Layer 10 of a small transformer language model trained on English Wikipedia (15 layers, counted from 0, width 128).
A neuron's activation on a vector x is SiLU(gate . x) times (in . x), where the dot is the dot product.

Input weights of the MLP neurons that the questions are about. A number n stands for n times 0.016.
n20 gate: -23 -17 52 -11 -3 -11 8 32 -41 39 27 7 -25 -5 -52 -44 -7 10 -26 -48 -2 -43 -58 -63 -25 6 -39 35 -6 38 11 2 -23 -16 -25 29 39 -29 -33 -3 -10 29 -13 13 -20 -16 2 -7 27 -6 17 -32 1 41 37 -31 -11 38 -12 18 -9 -29 17 -7 24 18 6 14 35 21 -11 -37 41 8 -29 3 -5 -15 -3 3 -28 3 5 19 -55 -6 -1 -5 -24 -7 12 4 -26 -3 -54 -25 25 -47 -5 24 2 -8 33 4 -26 -30 -18 16 -57 -2 25 23 -4 15 -16 -59 29 16 -47 -20 37 7 -30 -4 8 21 62 17
n35 gate: -27 15 19 -20 26 -25 23 5 -32 -45 32 29 22 5 46 44 47 50 20 23 34 -56 -18 9 38 -24 11 11 -53 -9 32 11 29 42 46 14 35 -25 13 3 -4 -1 7 -41 -48 -14 -25 -42 -10 48 52 6 0 31 1 49 -3 57 23 -26 30 -39 -50 -13 10 -1 -39 -26 -36 4 8 62 -25 9 -26 -38 -7 0 18 -10 30 -1 43 1 12 -21 7 -10 19 22 33 57 22 -59 4 -13 -3 -23 -9 -3 54 -31 -34 -9 -20 9 33 6 20 31 -21 -51 20 -10 -6 20 9 48 -16 27 34 2 -15 9 -17 -25 19 15
n103 gate: 21 -16 3 -25 28 6 2 49 -2 46 -12 -25 -17 1 3 -17 -42 11 14 6 -48 -48 -29 62 -11 66 2 -42 19 -27 -16 -21 31 12 -25 4 -37 -9 -29 28 -54 39 1 42 -26 -10 -22 32 50 58 -18 16 -9 17 -2 8 12 -20 -8 -16 21 -28 26 -9 6 24 -20 26 -5 -49 -5 36 30 28 -9 -10 5 -24 -62 -10 4 8 -8 -21 24 -39 15 -39 17 11 18 17 -18 35 53 -8 28 0 5 -5 -15 -12 18 -11 -22 15 -31 41 -43 10 31 -35 43 -5 16 -24 -12 22 3 -3 27 21 -5 30 12 11 -22 20
n124 gate: -19 -11 -2 1 -24 -26 11 17 -8 -55 5 -37 38 3 -34 -49 -14 17 28 1 22 11 -10 37 51 7 -20 -20 56 -31 -2 -20 -38 10 -30 0 7 23 -44 46 5 -22 -26 29 -26 -25 -49 31 -25 -4 -1 -13 65 8 -5 -12 36 35 -3 49 0 21 -19 26 27 2 -17 6 -37 21 -32 -30 -10 -6 -62 26 19 -14 54 -64 -8 13 -75 4 -3 -16 9 -35 17 10 39 52 -7 48 -13 64 20 20 -23 -21 7 11 -33 -22 -14 -13 -3 23 2 32 31 11 -9 -8 26 16 -55 4 35 -5 3 -7 24 -15 -22 2 17 -6
n135 gate: -7 -2 9 5 32 37 36 3 -35 34 -34 -9 32 -16 -33 10 19 38 9 2 -6 -37 -17 36 42 -44 -38 -10 11 -1 22 -10 17 43 1 -2 -2 -14 3 -23 30 -50 18 -12 19 -23 28 -3 -2 17 48 -25 14 -46 27 -33 -1 48 33 32 -10 -23 -73 3 10 -14 -10 7 31 44 -7 15 9 -34 4 -33 26 -25 -38 29 -38 -4 -34 16 31 13 -60 47 52 -35 12 -8 -6 35 69 -20 29 2 9 25 -60 -2 -9 36 -32 26 9 19 -6 5 18 11 -23 56 -2 -7 4 13 20 -27 35 5 -1 -73 -19 14 7 -3
n136 gate: -29 -21 25 -13 25 -14 14 4 -24 53 38 -13 0 15 -28 -10 -5 27 9 10 -2 -45 12 -35 -46 -17 21 45 -6 38 14 -38 -62 22 5 -1 9 -10 -20 64 28 41 -16 -38 24 8 -24 -20 -5 -1 -22 22 -15 -44 -22 23 24 25 16 45 29 23 13 -42 -8 3 15 22 -12 -23 -26 -29 46 -10 20 -1 -7 -15 -18 -30 33 19 -24 -1 -13 -14 -57 5 23 24 -21 15 -32 20 29 -48 23 -24 25 -23 -35 -19 -38 -1 -37 13 -9 29 29 -40 24 -32 -19 51 -6 81 22 19 -13 29 7 -11 -11 23 23 -25 35 -3
n208 gate: -19 -22 38 3 48 -15 1 -19 4 -49 1 10 -37 -18 -19 -2 -33 4 -2 -4 -8 -32 -31 -25 -11 4 -2 -12 -6 3 -41 -29 8 -35 -22 -31 1 26 22 10 -33 -27 62 -9 24 3 4 55 -14 29 -7 49 -11 7 -65 -38 -5 33 40 -31 5 -41 8 36 -22 -11 37 -15 -6 10 -5 -33 7 16 -35 -3 74 -11 -7 -31 44 -42 -2 -22 -33 4 6 -44 15 22 17 -29 35 26 -9 13 2 -5 5 -14 28 31 -6 47 -61 -27 41 -2 31 -32 36 -19 -42 -31 14 6 -22 -12 -29 -62 47 -35 44 -25 -28 -45 -15 -5
n210 gate: -24 25 -46 56 5 -26 7 -9 -62 3 20 26 -20 -15 6 -19 10 8 48 24 -9 2 39 -24 -4 -29 -13 -41 2 -19 41 -12 7 7 -41 -34 -21 22 37 25 4 -53 17 14 -15 -29 37 34 -5 -6 53 19 -1 -22 -1 6 -49 41 -4 -19 14 -7 21 20 8 -10 4 -18 -21 -21 -14 -16 -27 3 -15 -20 27 -12 35 -18 -17 -20 -11 36 33 -57 -39 -22 28 -10 23 -38 55 26 34 11 53 14 19 -4 -12 58 -16 -27 14 -1 -27 15 -21 -7 43 21 -13 -64 6 -24 -2 -13 -5 -30 42 34 16 -19 -58 -10 0 -9
n217 gate: -26 -60 52 -24 22 -1 8 23 61 36 17 13 27 7 -16 -1 16 -38 25 11 -1 -20 38 16 31 14 -7 -28 31 55 14 -1 -7 -4 2 34 76 -9 -11 -12 -16 8 28 -3 55 -47 37 24 9 -50 -10 -3 -18 -17 -1 -13 22 16 23 52 -5 21 -48 7 60 -17 -1 1 -11 34 0 -13 20 44 41 3 -24 4 9 10 -27 21 -16 13 20 -41 -37 -33 -2 16 -14 -2 64 8 -9 -19 -3 -11 -43 -17 -7 12 13 -58 8 -48 -19 31 67 23 59 -7 -1 -24 15 8 3 31 -28 -34 46 -22 -19 -12 -20 28 34 -32
n224 gate: 6 11 -29 -22 -7 4 -6 30 -17 33 -18 9 -34 -13 -8 -25 -37 6 14 -26 -29 11 -17 -23 -2 -28 -13 21 31 4 -6 21 -78 -38 -26 -26 23 24 30 18 20 29 43 -28 14 33 -63 4 -17 -31 -32 14 -10 -30 20 20 31 -2 -34 34 -43 -27 -39 -45 -14 12 -40 -30 -3 27 27 8 33 -38 1 51 1 -17 -16 -12 21 -22 3 -29 17 55 -27 7 31 37 -47 10 9 -29 15 -36 12 -25 -42 21 -24 21 -47 10 -20 49 -9 41 28 -19 -52 41 -31 57 7 0 25 18 21 6 11 -1 7 -29 4 4 -36 15
n254 gate: 2 -10 -11 -29 39 7 13 -16 32 -19 8 21 51 11 -2 37 -27 -8 -11 -42 24 -17 -6 6 -31 -12 -35 -8 -2 -29 18 35 15 -10 8 -6 19 -30 1 6 21 73 70 -36 16 -8 -32 -15 2 44 -1 -59 6 -18 -51 15 -3 28 10 -3 4 11 -11 -48 -4 -5 -16 0 25 79 -10 -31 36 -12 -2 60 36 -65 3 -8 13 -36 -33 36 4 -10 -10 19 -32 -10 12 -28 -12 -5 -20 16 -20 -34 37 31 -45 22 -2 5 55 34 -40 5 3 25 5 48 -32 28 -1 35 -7 -29 15 -26 17 9 -33 33 -26 28 -5 -6
n266 gate: 32 -8 18 10 -14 -51 36 46 28 -38 30 18 -2 27 31 -2 56 -13 -12 -32 -24 16 8 16 75 14 21 7 39 25 -11 -23 9 -61 21 55 -15 0 84 34 20 8 -9 -5 -8 41 -48 -26 -39 37 -7 3 28 -4 -9 -7 -35 11 -39 -14 -40 -18 -3 30 -5 18 10 52 31 -33 5 -26 -34 40 8 3 -20 -41 26 -10 48 27 -32 -7 -12 8 -3 -46 28 -34 19 -73 3 15 -25 50 25 18 46 9 -16 -20 -29 22 -48 -29 34 -13 4 -12 33 12 -48 -9 -6 11 -17 11 9 -23 -32 -30 12 47 -41 21 38 15
n288 gate: -1 -2 -45 -22 16 26 33 54 18 7 -35 19 14 -15 -17 -9 83 36 -20 -19 -14 0 4 25 10 -44 2 -4 22 2 -15 0 15 -32 -29 -49 0 -47 19 -6 -4 32 88 22 19 -18 7 3 -22 -28 -63 -6 -7 -12 13 8 3 25 46 0 -34 -8 -23 18 12 -23 52 -22 22 35 27 -1 31 60 7 31 1 -27 -54 11 10 10 31 -7 30 17 27 20 22 0 7 -2 -34 -9 24 35 -1 3 38 47 -15 -24 -38 22 -17 19 39 -45 -22 35 25 44 12 21 -10 -31 3 8 2 -19 25 12 2 24 16 31 29 19
n309 gate: -4 38 24 13 -30 52 -33 -26 -28 -30 23 -44 -35 78 4 -7 14 26 -59 -5 -51 -20 0 -16 11 22 3 16 36 -10 -2 8 -11 11 -17 8 -12 36 29 -11 35 35 65 -26 6 38 12 11 -13 -13 -11 -38 41 -84 -29 16 -8 10 34 26 -17 14 -21 12 25 -1 -17 18 2 -47 11 17 4 32 9 26 -29 -40 -37 38 55 -4 9 -30 -52 -12 12 -20 5 22 -16 -36 -3 -15 -16 37 2 -8 9 -60 -22 10 19 -8 -13 65 43 14 35 -31 42 27 -12 45 -23 -3 27 17 -90 -7 -6 -41 -24 -23 -29 24 -1 11
n20 in: -21 39 30 34 -22 17 -10 27 -6 -26 18 27 27 24 44 50 -33 20 -22 4 -8 -21 -21 6 -9 -6 29 2 -2 11 -52 -11 -2 33 21 -16 16 41 0 -27 2 13 6 0 5 -22 9 -51 8 -42 28 40 -21 -48 12 89 8 14 -6 17 2 -5 13 -27 -27 -25 -1 10 -39 25 -8 2 21 -60 -31 -25 38 -12 -28 -6 23 -23 -31 15 5 6 8 32 -18 -22 -34 6 -15 21 -6 -10 6 36 -23 -14 -25 77 -2 -11 10 46 18 -10 -23 15 9 55 -27 9 -33 20 -3 -7 -16 -38 25 -25 -10 22 2 -58 41 39
n35 in: -26 -29 -11 14 5 5 -25 -22 6 11 42 -52 -38 14 -25 30 22 1 19 -40 -21 -31 24 28 -10 20 24 -43 -46 17 5 62 -67 25 16 -5 13 7 -2 -26 -12 -59 12 -9 54 -48 60 10 -33 23 -27 14 -20 8 45 -8 -7 7 -11 2 25 -54 11 -39 13 -57 -12 6 -37 18 -9 10 3 -8 48 10 -4 -41 -34 -38 -26 -49 9 16 -39 -11 3 -22 30 43 -25 -6 28 22 13 13 29 7 -25 -20 40 15 -15 -7 -21 -7 49 35 -3 4 -38 23 -50 37 46 -15 -11 -50 -28 -36 42 -19 4 54 31 63 28 -19
n103 in: -7 1 29 -59 -40 27 -1 1 44 38 -3 3 -6 48 0 -16 -4 -19 15 -13 -10 20 16 -45 15 37 31 19 80 -27 16 22 -36 14 -25 -25 3 -42 34 41 -19 33 0 -8 -26 -42 9 -14 -15 -47 28 50 27 -17 26 -6 1 -1 14 6 -28 29 -21 26 -27 0 -29 -13 -21 32 -34 -35 55 -30 46 27 35 -33 62 50 22 -31 -34 -60 7 20 -31 53 17 9 -2 3 -28 3 12 44 15 -45 21 1 -50 16 23 5 19 -40 -11 -10 -24 25 7 24 -24 39 20 20 1 17 -6 -6 58 9 9 3 -11 0 42 -29
n124 in: -10 -38 -42 -8 2 21 30 21 -17 -17 -12 12 19 26 8 -43 -12 11 12 -13 -16 57 -76 -15 2 28 2 -27 -35 26 2 -22 26 -5 -11 8 -11 17 4 -19 -40 9 -28 25 -17 61 -11 22 -21 42 -32 -16 -3 -20 11 50 -19 38 6 -2 -36 11 3 40 5 52 6 31 7 -3 -57 20 19 -54 -6 -37 -7 -21 -3 18 -1 9 21 -7 47 -34 41 42 -7 -2 13 43 11 -9 12 -20 26 27 -38 17 21 27 -37 -17 -35 -2 -10 56 -38 -15 -5 24 32 -8 -10 6 21 30 37 -59 -7 -13 -9 -25 36 14 -21 -20
n135 in: -23 3 2 -15 22 17 -64 -36 1 3 29 61 -69 16 -14 -37 42 -1 -15 -64 54 30 1 -29 12 -20 26 -28 1 -5 35 17 14 -26 23 24 -25 -6 1 23 -21 24 12 5 -48 7 -38 26 4 19 5 -45 50 0 57 -31 -6 3 -12 -6 -39 -38 40 -4 2 66 -18 31 -32 24 -29 -13 22 15 52 8 48 -6 0 3 -19 -10 18 -15 -30 -3 12 -1 12 43 -27 21 -48 21 -14 -4 -20 11 39 -3 -20 -11 -22 -29 -29 -32 -5 43 -11 -12 12 37 4 20 50 52 70 -30 0 -31 -36 -34 -2 0 49 -4 13 8
n136 in: 25 -31 26 11 4 62 -69 26 15 -18 23 0 0 -21 28 -1 5 5 -49 1 7 -14 -69 4 32 46 -43 32 -29 13 -35 -30 -9 -22 36 -10 23 30 16 3 18 6 -24 18 -52 -2 -43 -28 -15 10 78 37 -59 4 -32 6 36 22 39 -4 60 25 -18 6 -6 18 -27 20 33 11 10 -7 -3 32 -18 8 0 -6 -28 12 6 10 12 31 46 -5 16 -9 15 -1 7 -26 41 40 -57 53 -39 23 -57 34 36 18 2 -17 87 -15 -16 34 22 31 37 20 -22 24 11 39 -32 -40 7 48 14 32 3 -15 -4 4 31 30
n208 in: -2 22 61 5 58 -6 36 26 -15 -1 -6 -24 39 -34 23 38 -8 0 -11 20 0 -55 -22 22 -8 24 -36 -11 -13 37 6 -63 17 -41 13 27 5 -2 81 9 19 -10 -17 3 1 -75 3 -22 26 43 23 -30 19 -2 -13 -32 19 9 -35 34 -23 25 79 -1 -18 -58 41 12 -16 20 -20 15 -42 -12 37 -45 28 19 59 13 34 46 -38 51 18 -6 5 -22 27 0 82 16 13 4 24 -4 7 21 13 8 4 47 -69 9 -4 -21 14 3 -55 -1 -7 -24 -31 -28 26 18 -1 25 -43 -24 2 -9 2 -3 -44 -26 -42 -16
n210 in: 25 44 0 8 14 -27 14 33 3 -23 -1 -18 -5 27 49 8 18 27 11 -29 -3 21 -6 6 -4 21 -23 54 -17 -7 -17 -16 -37 -11 -23 9 66 -10 -23 62 10 26 -28 5 8 19 17 19 -29 40 17 -52 35 -14 -30 35 51 40 -12 -18 -24 -21 79 -29 -9 32 3 -38 -56 -21 -19 37 26 -24 -13 -6 34 -56 55 -68 -9 41 45 -42 -21 -40 37 -38 -6 14 -14 28 -8 -12 5 6 27 18 -19 -40 36 40 -13 -15 42 16 38 17 43 4 -8 -26 -7 4 -34 -5 11 -14 18 2 30 21 -36 36 -36 -18 -23 -13
n217 in: 40 -36 -54 -39 44 6 16 51 -25 -52 -15 14 33 2 -25 -40 17 24 -2 -36 -18 33 38 -15 9 -31 8 -43 -11 -25 -24 14 -14 -30 -29 29 -10 -13 13 10 -28 -28 24 -34 -21 -7 -11 -20 -13 -8 2 -8 21 -52 -44 -24 3 -6 -45 3 -8 28 -67 5 22 43 -79 -45 -10 41 -29 -12 43 20 -36 -18 -33 -13 -4 21 -2 43 -24 -10 -11 26 -32 42 28 -26 8 28 -43 -34 32 -40 -25 -1 -10 3 -13 3 -28 30 -36 -39 19 -13 -52 -3 -14 -26 -4 -16 -49 -13 5 -22 -13 -6 -16 29 -27 44 24 8 -12 27
n224 in: -30 14 -29 -3 -5 -16 -1 6 68 41 24 -2 38 42 -31 -16 9 28 14 18 -67 3 19 28 -59 10 -21 1 -7 56 -2 -70 52 -42 40 16 -17 23 11 -18 -34 35 38 -58 8 -26 -38 16 -15 -2 6 34 48 -11 10 -18 26 29 -48 58 62 26 20 -11 3 12 -74 -41 26 -30 20 42 49 -8 -44 -3 -4 10 -21 -16 7 -37 13 42 -49 28 -37 -14 -27 -9 -21 -2 13 -66 6 -38 -22 -65 27 -3 23 -64 -63 -21 31 19 13 -18 -8 12 12 -64 -4 -4 -9 -9 21 -8 34 18 4 -16 -33 -44 -2 24 28 1
n254 in: -3 -3 -9 -10 1 8 26 -4 -58 -24 -30 19 10 34 -8 20 -37 1 31 -21 5 10 44 -3 4 57 -30 -20 5 0 -7 19 -50 -13 -33 -15 6 -64 -20 -50 -3 51 2 -35 -13 22 37 -1 3 -3 -27 -31 0 -18 -18 -29 -20 -25 9 -68 -13 -36 -25 -9 43 19 -31 65 34 -64 -14 38 -9 -39 -16 -7 37 19 11 16 28 -33 -46 -23 10 16 19 8 -18 -33 39 -4 25 63 -13 -19 -22 50 71 0 9 -24 15 -15 43 -46 16 2 -4 4 8 -15 -41 39 7 47 14 0 -24 5 -14 -10 10 -22 -2 49 71 -21
n266 in: 23 -10 26 62 -25 8 87 45 8 -34 -25 21 32 13 19 8 18 -55 -12 14 51 -45 3 21 37 20 43 -41 19 -48 -16 9 -41 -10 1 32 24 -27 -6 0 -40 -6 20 32 3 -12 2 -40 -9 20 2 -30 0 30 -6 11 -53 4 -5 15 -94 8 24 20 15 9 0 -22 12 -8 31 7 -35 67 48 19 42 -5 20 -38 -39 26 -44 -6 17 -3 15 -35 22 4 24 0 -13 7 -4 25 -26 -7 -17 -13 -37 26 2 34 0 -9 39 9 -10 13 15 -39 -13 16 15 20 -11 -51 -5 -7 45 -50 62 17 -13 9 88 3
n288 in: -23 4 -5 40 21 36 23 31 -81 0 -2 6 -37 8 5 -20 15 12 14 23 30 -27 20 -6 -17 -2 -2 -8 13 -4 8 7 -14 29 2 -39 28 25 -8 5 49 -36 -18 30 43 -24 -3 -17 0 -1 -38 -3 16 -81 15 -8 54 -66 23 -5 29 12 -25 -14 -16 -10 9 -14 1 -21 13 -33 2 -15 50 14 -22 4 52 -10 -18 3 -1 14 -3 14 -16 30 -15 18 9 58 -26 -27 -15 13 22 3 -49 -5 27 -20 8 -22 -65 25 -30 -41 6 -59 -35 -9 0 -51 -31 19 -28 7 11 -5 -46 14 -21 5 22 19 21 33
n309 in: 2 -18 36 -12 26 17 -28 -5 -5 30 -6 -26 -33 27 -14 -11 -9 51 34 -71 -4 15 -28 19 15 32 -10 7 15 6 -22 -54 -22 28 -10 19 28 -3 6 -34 50 44 -44 -22 -35 20 4 -16 -34 -16 -14 53 -25 13 14 18 4 -21 -15 2 -6 26 -7 13 -66 -43 26 -56 -12 25 12 7 -12 36 -73 -23 -40 74 -59 -39 4 -35 -54 -5 -73 12 -17 14 43 46 33 -14 -44 19 15 42 -38 -26 -18 -56 9 9 -6 -14 18 -1 -46 25 18 -25 -33 25 -9 -2 -3 29 -56 -1 -20 -2 27 44 45 -2 -3 28 9 -36

Each question shows a token from some text and the vector x that enters the MLP there. A number n stands for n times 0.019.

"it": 17 12 -13 -7 6 5 -28 -14 -4 24 43 25 9 -14 -15 -27 -1 16 -8 -26 19 -9 -6 -5 -16 -9 -11 0 14 -13 31 6 34 -14 23 21 -7 14 -3 -20 -21 -11 -32 7 27 -8 10 -19 -23 38 -23 -17 -24 -29 -16 23 19 -11 7 14 -19 -11 -11 -10 8 16 -10 -47 2 -1 -18 -9 -31 -9 -47 -2 12 2 5 8 -42 -3 -17 29 11 -14 41 8 8 -20 7 -7 13 20 -19 -14 -21 33 15 -23 -24 -20 3 -16 13 16 17 8 -21 -47 -28 -23 -2 -25 -19 -5 29 21 1 6 -13 -4 22 34 46 -15 -11 -5
The three highest activations, in order: n103, n266, n136

"er": -19 7 -12 0 -4 16 -14 -23 4 17 17 12 18 -23 -7 -26 -3 23 20 14 36 -10 -14 -15 2 31 10 25 -6 9 -22 -29 19 -9 -6 -11 -25 -10 -25 -4 -2 -14 -20 -28 -8 -6 43 -13 2 -33 -19 -26 -7 4 -14 29 -14 8 14 -1 -7 -48 -11 -4 2 -16 12 -15 -9 -6 -22 -28 -12 2 -70 -19 -18 21 6 20 13 -16 -28 1 26 -22 5 12 -14 -2 -29 -28 -18 -13 -16 -43 -13 32 -2 10 8 35 9 29 15 -20 3 -8 -23 1 -9 -20 -3 15 9 16 2 -21 38 13 11 -5 16 -3 41 -12 -6 -13
The neuron with the highest activation: n288

"11": -23 9 8 -12 -12 -15 4 -69 12 7 -3 -17 -3 -15 18 -5 -6 9 1 11 -13 -3 -8 1 -14 -7 26 32 -10 -1 -18 -20 14 26 8 2 26 -11 -7 -6 -25 18 -7 31 -10 20 -3 -27 -30 -36 -13 -25 19 -5 -13 -25 -5 11 2 -2 9 -30 -20 -19 -15 1 9 -38 6 -5 -11 -4 -1 4 3 12 5 7 -6 10 -37 -3 3 13 13 -12 19 21 32 -16 15 -17 14 10 3 1 -38 14 10 0 1 21 -1 3 16 -50 29 -11 9 4 -37 -22 -2 -24 9 26 -17 8 27 -17 -4 -1 11 17 8 43 -10 10
Which neuron fires most, and how strongly? n20, at about 0.3

"wo": 7 23 16 -11 -28 4 0 -35 -10 -12 3 12 -11 -2 -15 -53 -11 -6 -30 -11 -14 21 -3 9 -28 0 2 13 -5 21 -27 -4 3 -11 31 -9 -4 -36 -1 -25 0 7 -7 -7 7 -13 32 -31 -8 -5 -34 -7 2 11 45 1 -33 9 -7 -4 7 -1 -19 -29 11 -59 3 -18 12 18 -21 -11 -5 -6 -42 -1 -3 17 16 17 -25 9 -1 37 30 -40 1 35 -5 3 15 -51 25 28 0 -2 -21 -8 -6 2 -4 -2 19 -21 8 15 4 12 -32 32 15 -3 -1 -4 14 9 18 11 30 15 -15 -8 -16 6 -5 9 11 0
The three highest activations, in order: n20, n254, n266

" to": 39 -5 16 -30 -28 -18 -13 12 10 -2 33 -44 -12 -31 7 -19 4 -24 -2 -4 10 20 5 5 -7 -19 -12 39 -4 2 -8 -23 -5 -15 -11 -21 -17 -7 23 -7 -8 -7 -23 40 -10 2 1 -30 -41 -19 8 -21 21 -14 -12 5 11 -6 5 -23 3 -30 -28 -37 37 -1 4 36 -18 -6 -37 -20 5 3 7 21 7 -15 -7 38 -39 19 -6 15 -26 9 12 -13 16 6 17 -9 12 -39 21 -9 5 22 8 6 16 0 1 17 17 -16 30 -4 -9 -20 -14 -4 5 -31 8 2 19 16 26 14 9 20 8 -2 16 -4 11 -16
Which neuron fires most, and how strongly? n309, at about 0.75

"7": -20 -4 12 -9 -28 -4 18 -45 9 11 23 4 5 0 12 -19 1 -13 2 21 -31 -10 -14 -34 6 -14 4 39 -13 19 -32 2 17 20 1 10 18 -17 -12 -10 1 21 -5 26 -15 -18 -6 6 -34 -33 -10 1 18 -24 -25 -3 -36 -11 -2 -1 30 -3 4 -32 -27 -11 -3 -70 5 8 -43 13 -4 -2 3 -6 6 0 -24 15 -33 -1 18 3 12 -11 0 22 7 -3 6 -16 9 -11 -20 -9 -47 -5 23 3 -3 1 -10 7 27 -36 -4 -9 20 -23 -11 -2 1 1 7 16 -2 -2 50 18 7 10 6 5 34 6 -14 8
Which neuron fires most, and how strongly? n136, at about 1.5

"-": 30 17 18 -1 24 5 32 -27 -11 31 14 -10 0 3 -1 -29 17 -14 18 -14 -27 3 -5 -34 -17 -11 21 4 21 15 -7 -7 9 -2 19 -2 -10 35 -26 -35 -25 -15 23 27 -7 2 17 18 -12 -47 -32 -18 12 -16 9 49 10 -18 -13 -20 4 19 14 -5 1 -2 -13 -24 3 -10 -8 -18 -17 -23 -8 3 6 -24 0 30 -18 2 22 -16 27 28 36 12 21 2 11 -35 -14 -1 1 -10 18 16 -3 -17 20 14 13 -19 1 -8 32 8 -11 -16 19 8 25 -5 10 20 -40 8 22 -21 -9 6 26 -12 36 -10 -28 17
The two highest activations, in order: n288, n136

"il": -3 22 6 9 34 37 21 11 33 -26 -7 -14 1 -24 -6 -39 -13 24 19 -20 12 -17 -24 -1 -10 15 4 9 -15 -19 1 -33 15 -6 4 9 -8 13 -10 -17 -33 -13 -37 53 6 0 24 -20 11 -9 -33 -19 -1 -2 34 -11 -2 -8 29 5 -30 -28 -6 4 25 -6 -29 -15 -10 -10 5 -11 -58 -8 -3 -7 -15 5 24 5 -7 10 -6 1 16 3 0 51 -25 1 2 -27 0 4 -13 -9 -11 30 -11 -12 1 23 -29 -7 12 -10 1 0 6 -11 -8 -27 9 -2 -16 17 -16 -11 18 6 -15 -14 17 7 56 3 -41 -10
Which neuron fires most, and how strongly? n124, at about 2.7

"9": -6 0 0 -9 -3 5 12 -56 27 -5 10 -24 7 -23 3 8 -10 13 3 14 -7 -14 7 -6 2 -22 31 16 -15 2 -25 -24 8 43 6 2 -8 -22 -12 -22 -16 -3 12 57 -15 23 2 -20 -35 -30 -21 -30 14 -1 -22 -38 -15 6 2 4 27 -3 -4 -11 1 -1 0 -47 -4 -3 -10 -6 -9 12 7 -3 -9 -3 -15 17 -35 -3 3 1 18 -9 9 25 30 -11 -22 -25 14 -30 1 -17 -27 10 22 4 -20 26 8 1 10 -21 11 -12 13 -16 0 -35 -1 -4 8 47 -25 24 19 -16 6 1 9 -2 23 9 6 17
The neuron with the highest activation: n210

"s": 13 -26 16 14 6 -3 -35 -26 -8 -15 25 4 -18 2 14 -18 21 3 -24 2 -42 9 12 37 -35 12 26 11 10 -4 -14 -1 5 15 4 13 -31 30 -39 -10 22 17 -40 50 26 -10 4 -40 -6 40 -2 -8 11 -13 -32 5 -12 27 -32 -20 16 -31 -18 11 13 -16 -21 -21 -13 26 -25 6 18 -2 -22 -2 -23 -17 21 -15 1 -16 -1 1 -2 -5 3 20 13 14 -22 -29 -6 -14 -4 16 -40 -7 -22 6 -16 17 -10 12 -1 -7 18 -11 -24 -2 8 -17 31 -9 4 28 -29 15 39 1 5 -5 -4 17 16 -18 9 2
Which neuron fires most, and how strongly? n124, at about 1

" res": -7 -16 9 31 2 -1 -3 -10 -5 6 23 -4 -14 5 11 -35 -8 13 -9 -22 -51 -19 -20 10 -5 -11 7 20 20 -1 -23 -6 -33 3 -6 1 -26 25 -7 -33 -5 5 -43 50 6 6 -4 -23 -15 -28 -8 -27 13 -5 -15 -6 -36 16 -17 -12 8 -27 -5 1 37 -5 -6 -11 -44 20 13 -25 11 -4 5 -16 26 -17 5 24 -22 -18 -13 9 28 -26 0 -2 7 -26 -29 -23 -11 6 -15 22 -39 14 -10 11 1 -13 -1 -3 -13 5 19 -8 35 19 34 -45 41 -20 11 31 -37 1 -5 7 9 19 -4 28 7 12 10 6
The two highest activations, in order: n266, n20

"ore": -8 -18 21 22 -21 -8 -25 -21 8 10 0 -30 13 -14 17 -46 7 10 9 -31 4 17 -3 28 -28 -16 -9 5 7 -11 -8 -37 23 -31 -5 2 -9 -8 10 -15 -10 -13 3 16 -7 -21 38 -26 -13 -3 21 -27 5 17 -16 -14 13 -9 -4 1 4 -19 -18 -4 35 13 -13 -11 -3 7 -49 -23 -2 -19 14 3 -14 -14 5 32 -24 9 -34 23 6 -30 3 -15 36 6 -13 -3 -9 -37 16 -6 -21 10 14 13 14 17 8 27 24 -27 19 -2 -28 -6 7 5 -3 15 11 -4 -39 0 45 -21 -14 4 -19 9 -14 -8 -13 -37
The neuron with the highest activation: n124

" C": 6 6 30 0 -1 0 8 -77 7 -11 19 -10 -6 22 15 -11 4 -12 -3 -3 -3 -7 7 -23 -6 -4 -14 10 -25 11 -19 20 -6 -6 8 4 -8 -29 5 -7 19 22 -9 33 -1 -35 10 2 5 -20 -20 -32 -2 0 3 6 5 14 -11 -9 5 -4 -4 -6 -4 -20 -6 -27 2 12 -5 -9 -17 -2 10 -21 1 9 6 9 -28 3 -3 11 29 -7 39 13 -13 1 -10 -17 -36 9 -5 -15 -19 -8 -4 -36 -5 27 18 -9 7 18 -9 16 -37 13 -2 -26 -8 -18 7 -2 5 -10 36 64 -12 12 -3 4 3 19 0 22
The three highest activations, in order: n124, n217, n224

"ad": 24 16 -4 20 1 22 8 -54 14 32 -30 -1 -11 -2 -5 32 -8 -32 9 -21 -7 11 4 9 -3 14 30 9 -26 11 -13 5 12 -21 1 13 -14 -9 -13 -15 9 -3 -28 41 -10 12 2 5 17 -48 -30 4 2 0 -44 28 40 -22 -13 8 -8 -14 -40 -18 15 2 2 -25 -5 21 -15 -36 -47 10 -44 6 17 22 4 -15 -4 -10 -15 17 0 22 25 -1 -23 -16 12 -29 -8 17 -9 -20 -14 -17 -19 -3 -10 14 -5 -19 -11 8 -15 -19 -10 -15 -11 12 -11 6 7 5 9 -7 -3 22 32 7 -22 9 37 3 18 12
The neuron with the highest activation: n208

" ": -6 20 5 -8 -12 -26 24 -25 13 24 40 -16 -13 0 37 -39 7 -26 -4 22 -4 -11 -12 -21 -12 23 22 10 2 -12 -16 12 7 17 6 -13 3 26 -2 -28 -1 -5 -40 42 -15 -33 5 11 19 -49 -14 2 15 -31 -18 -11 -8 -8 -5 -25 0 -11 -4 -3 -27 -25 6 -40 12 -10 -14 -19 -7 -16 4 -2 9 -12 -18 21 -44 -22 11 -5 0 -4 -27 13 22 -21 20 23 3 -12 15 -23 -25 9 14 14 -10 -18 -17 -4 -9 15 -3 -54 5 -2 -13 -29 0 -18 -1 -13 13 9 46 15 25 29 14 -7 19 -7 -10 6
The neuron with the highest activation: n136

"igh": 15 5 12 -2 -30 5 10 -35 -1 2 38 -6 -14 -28 24 -10 -10 -4 31 -4 -11 -16 -21 18 2 0 11 14 -3 9 -10 -27 32 6 23 -5 -9 18 4 -2 -3 13 17 27 1 -3 4 21 -13 -40 15 -28 23 23 6 26 30 -35 7 13 -2 -29 -7 -5 -18 -11 -20 -38 32 18 1 -5 -49 -13 -18 -25 16 19 -3 12 -13 2 -5 12 -8 -5 6 -16 -25 -38 -9 -33 11 -28 0 -9 -24 45 13 -6 12 9 -37 7 30 2 6 -2 -1 -15 -27 -14 -6 -11 -8 23 17 -3 26 8 12 -9 -48 25 8 -11 -43 4
Which neuron fires most, and how strongly? n103, at about 1.1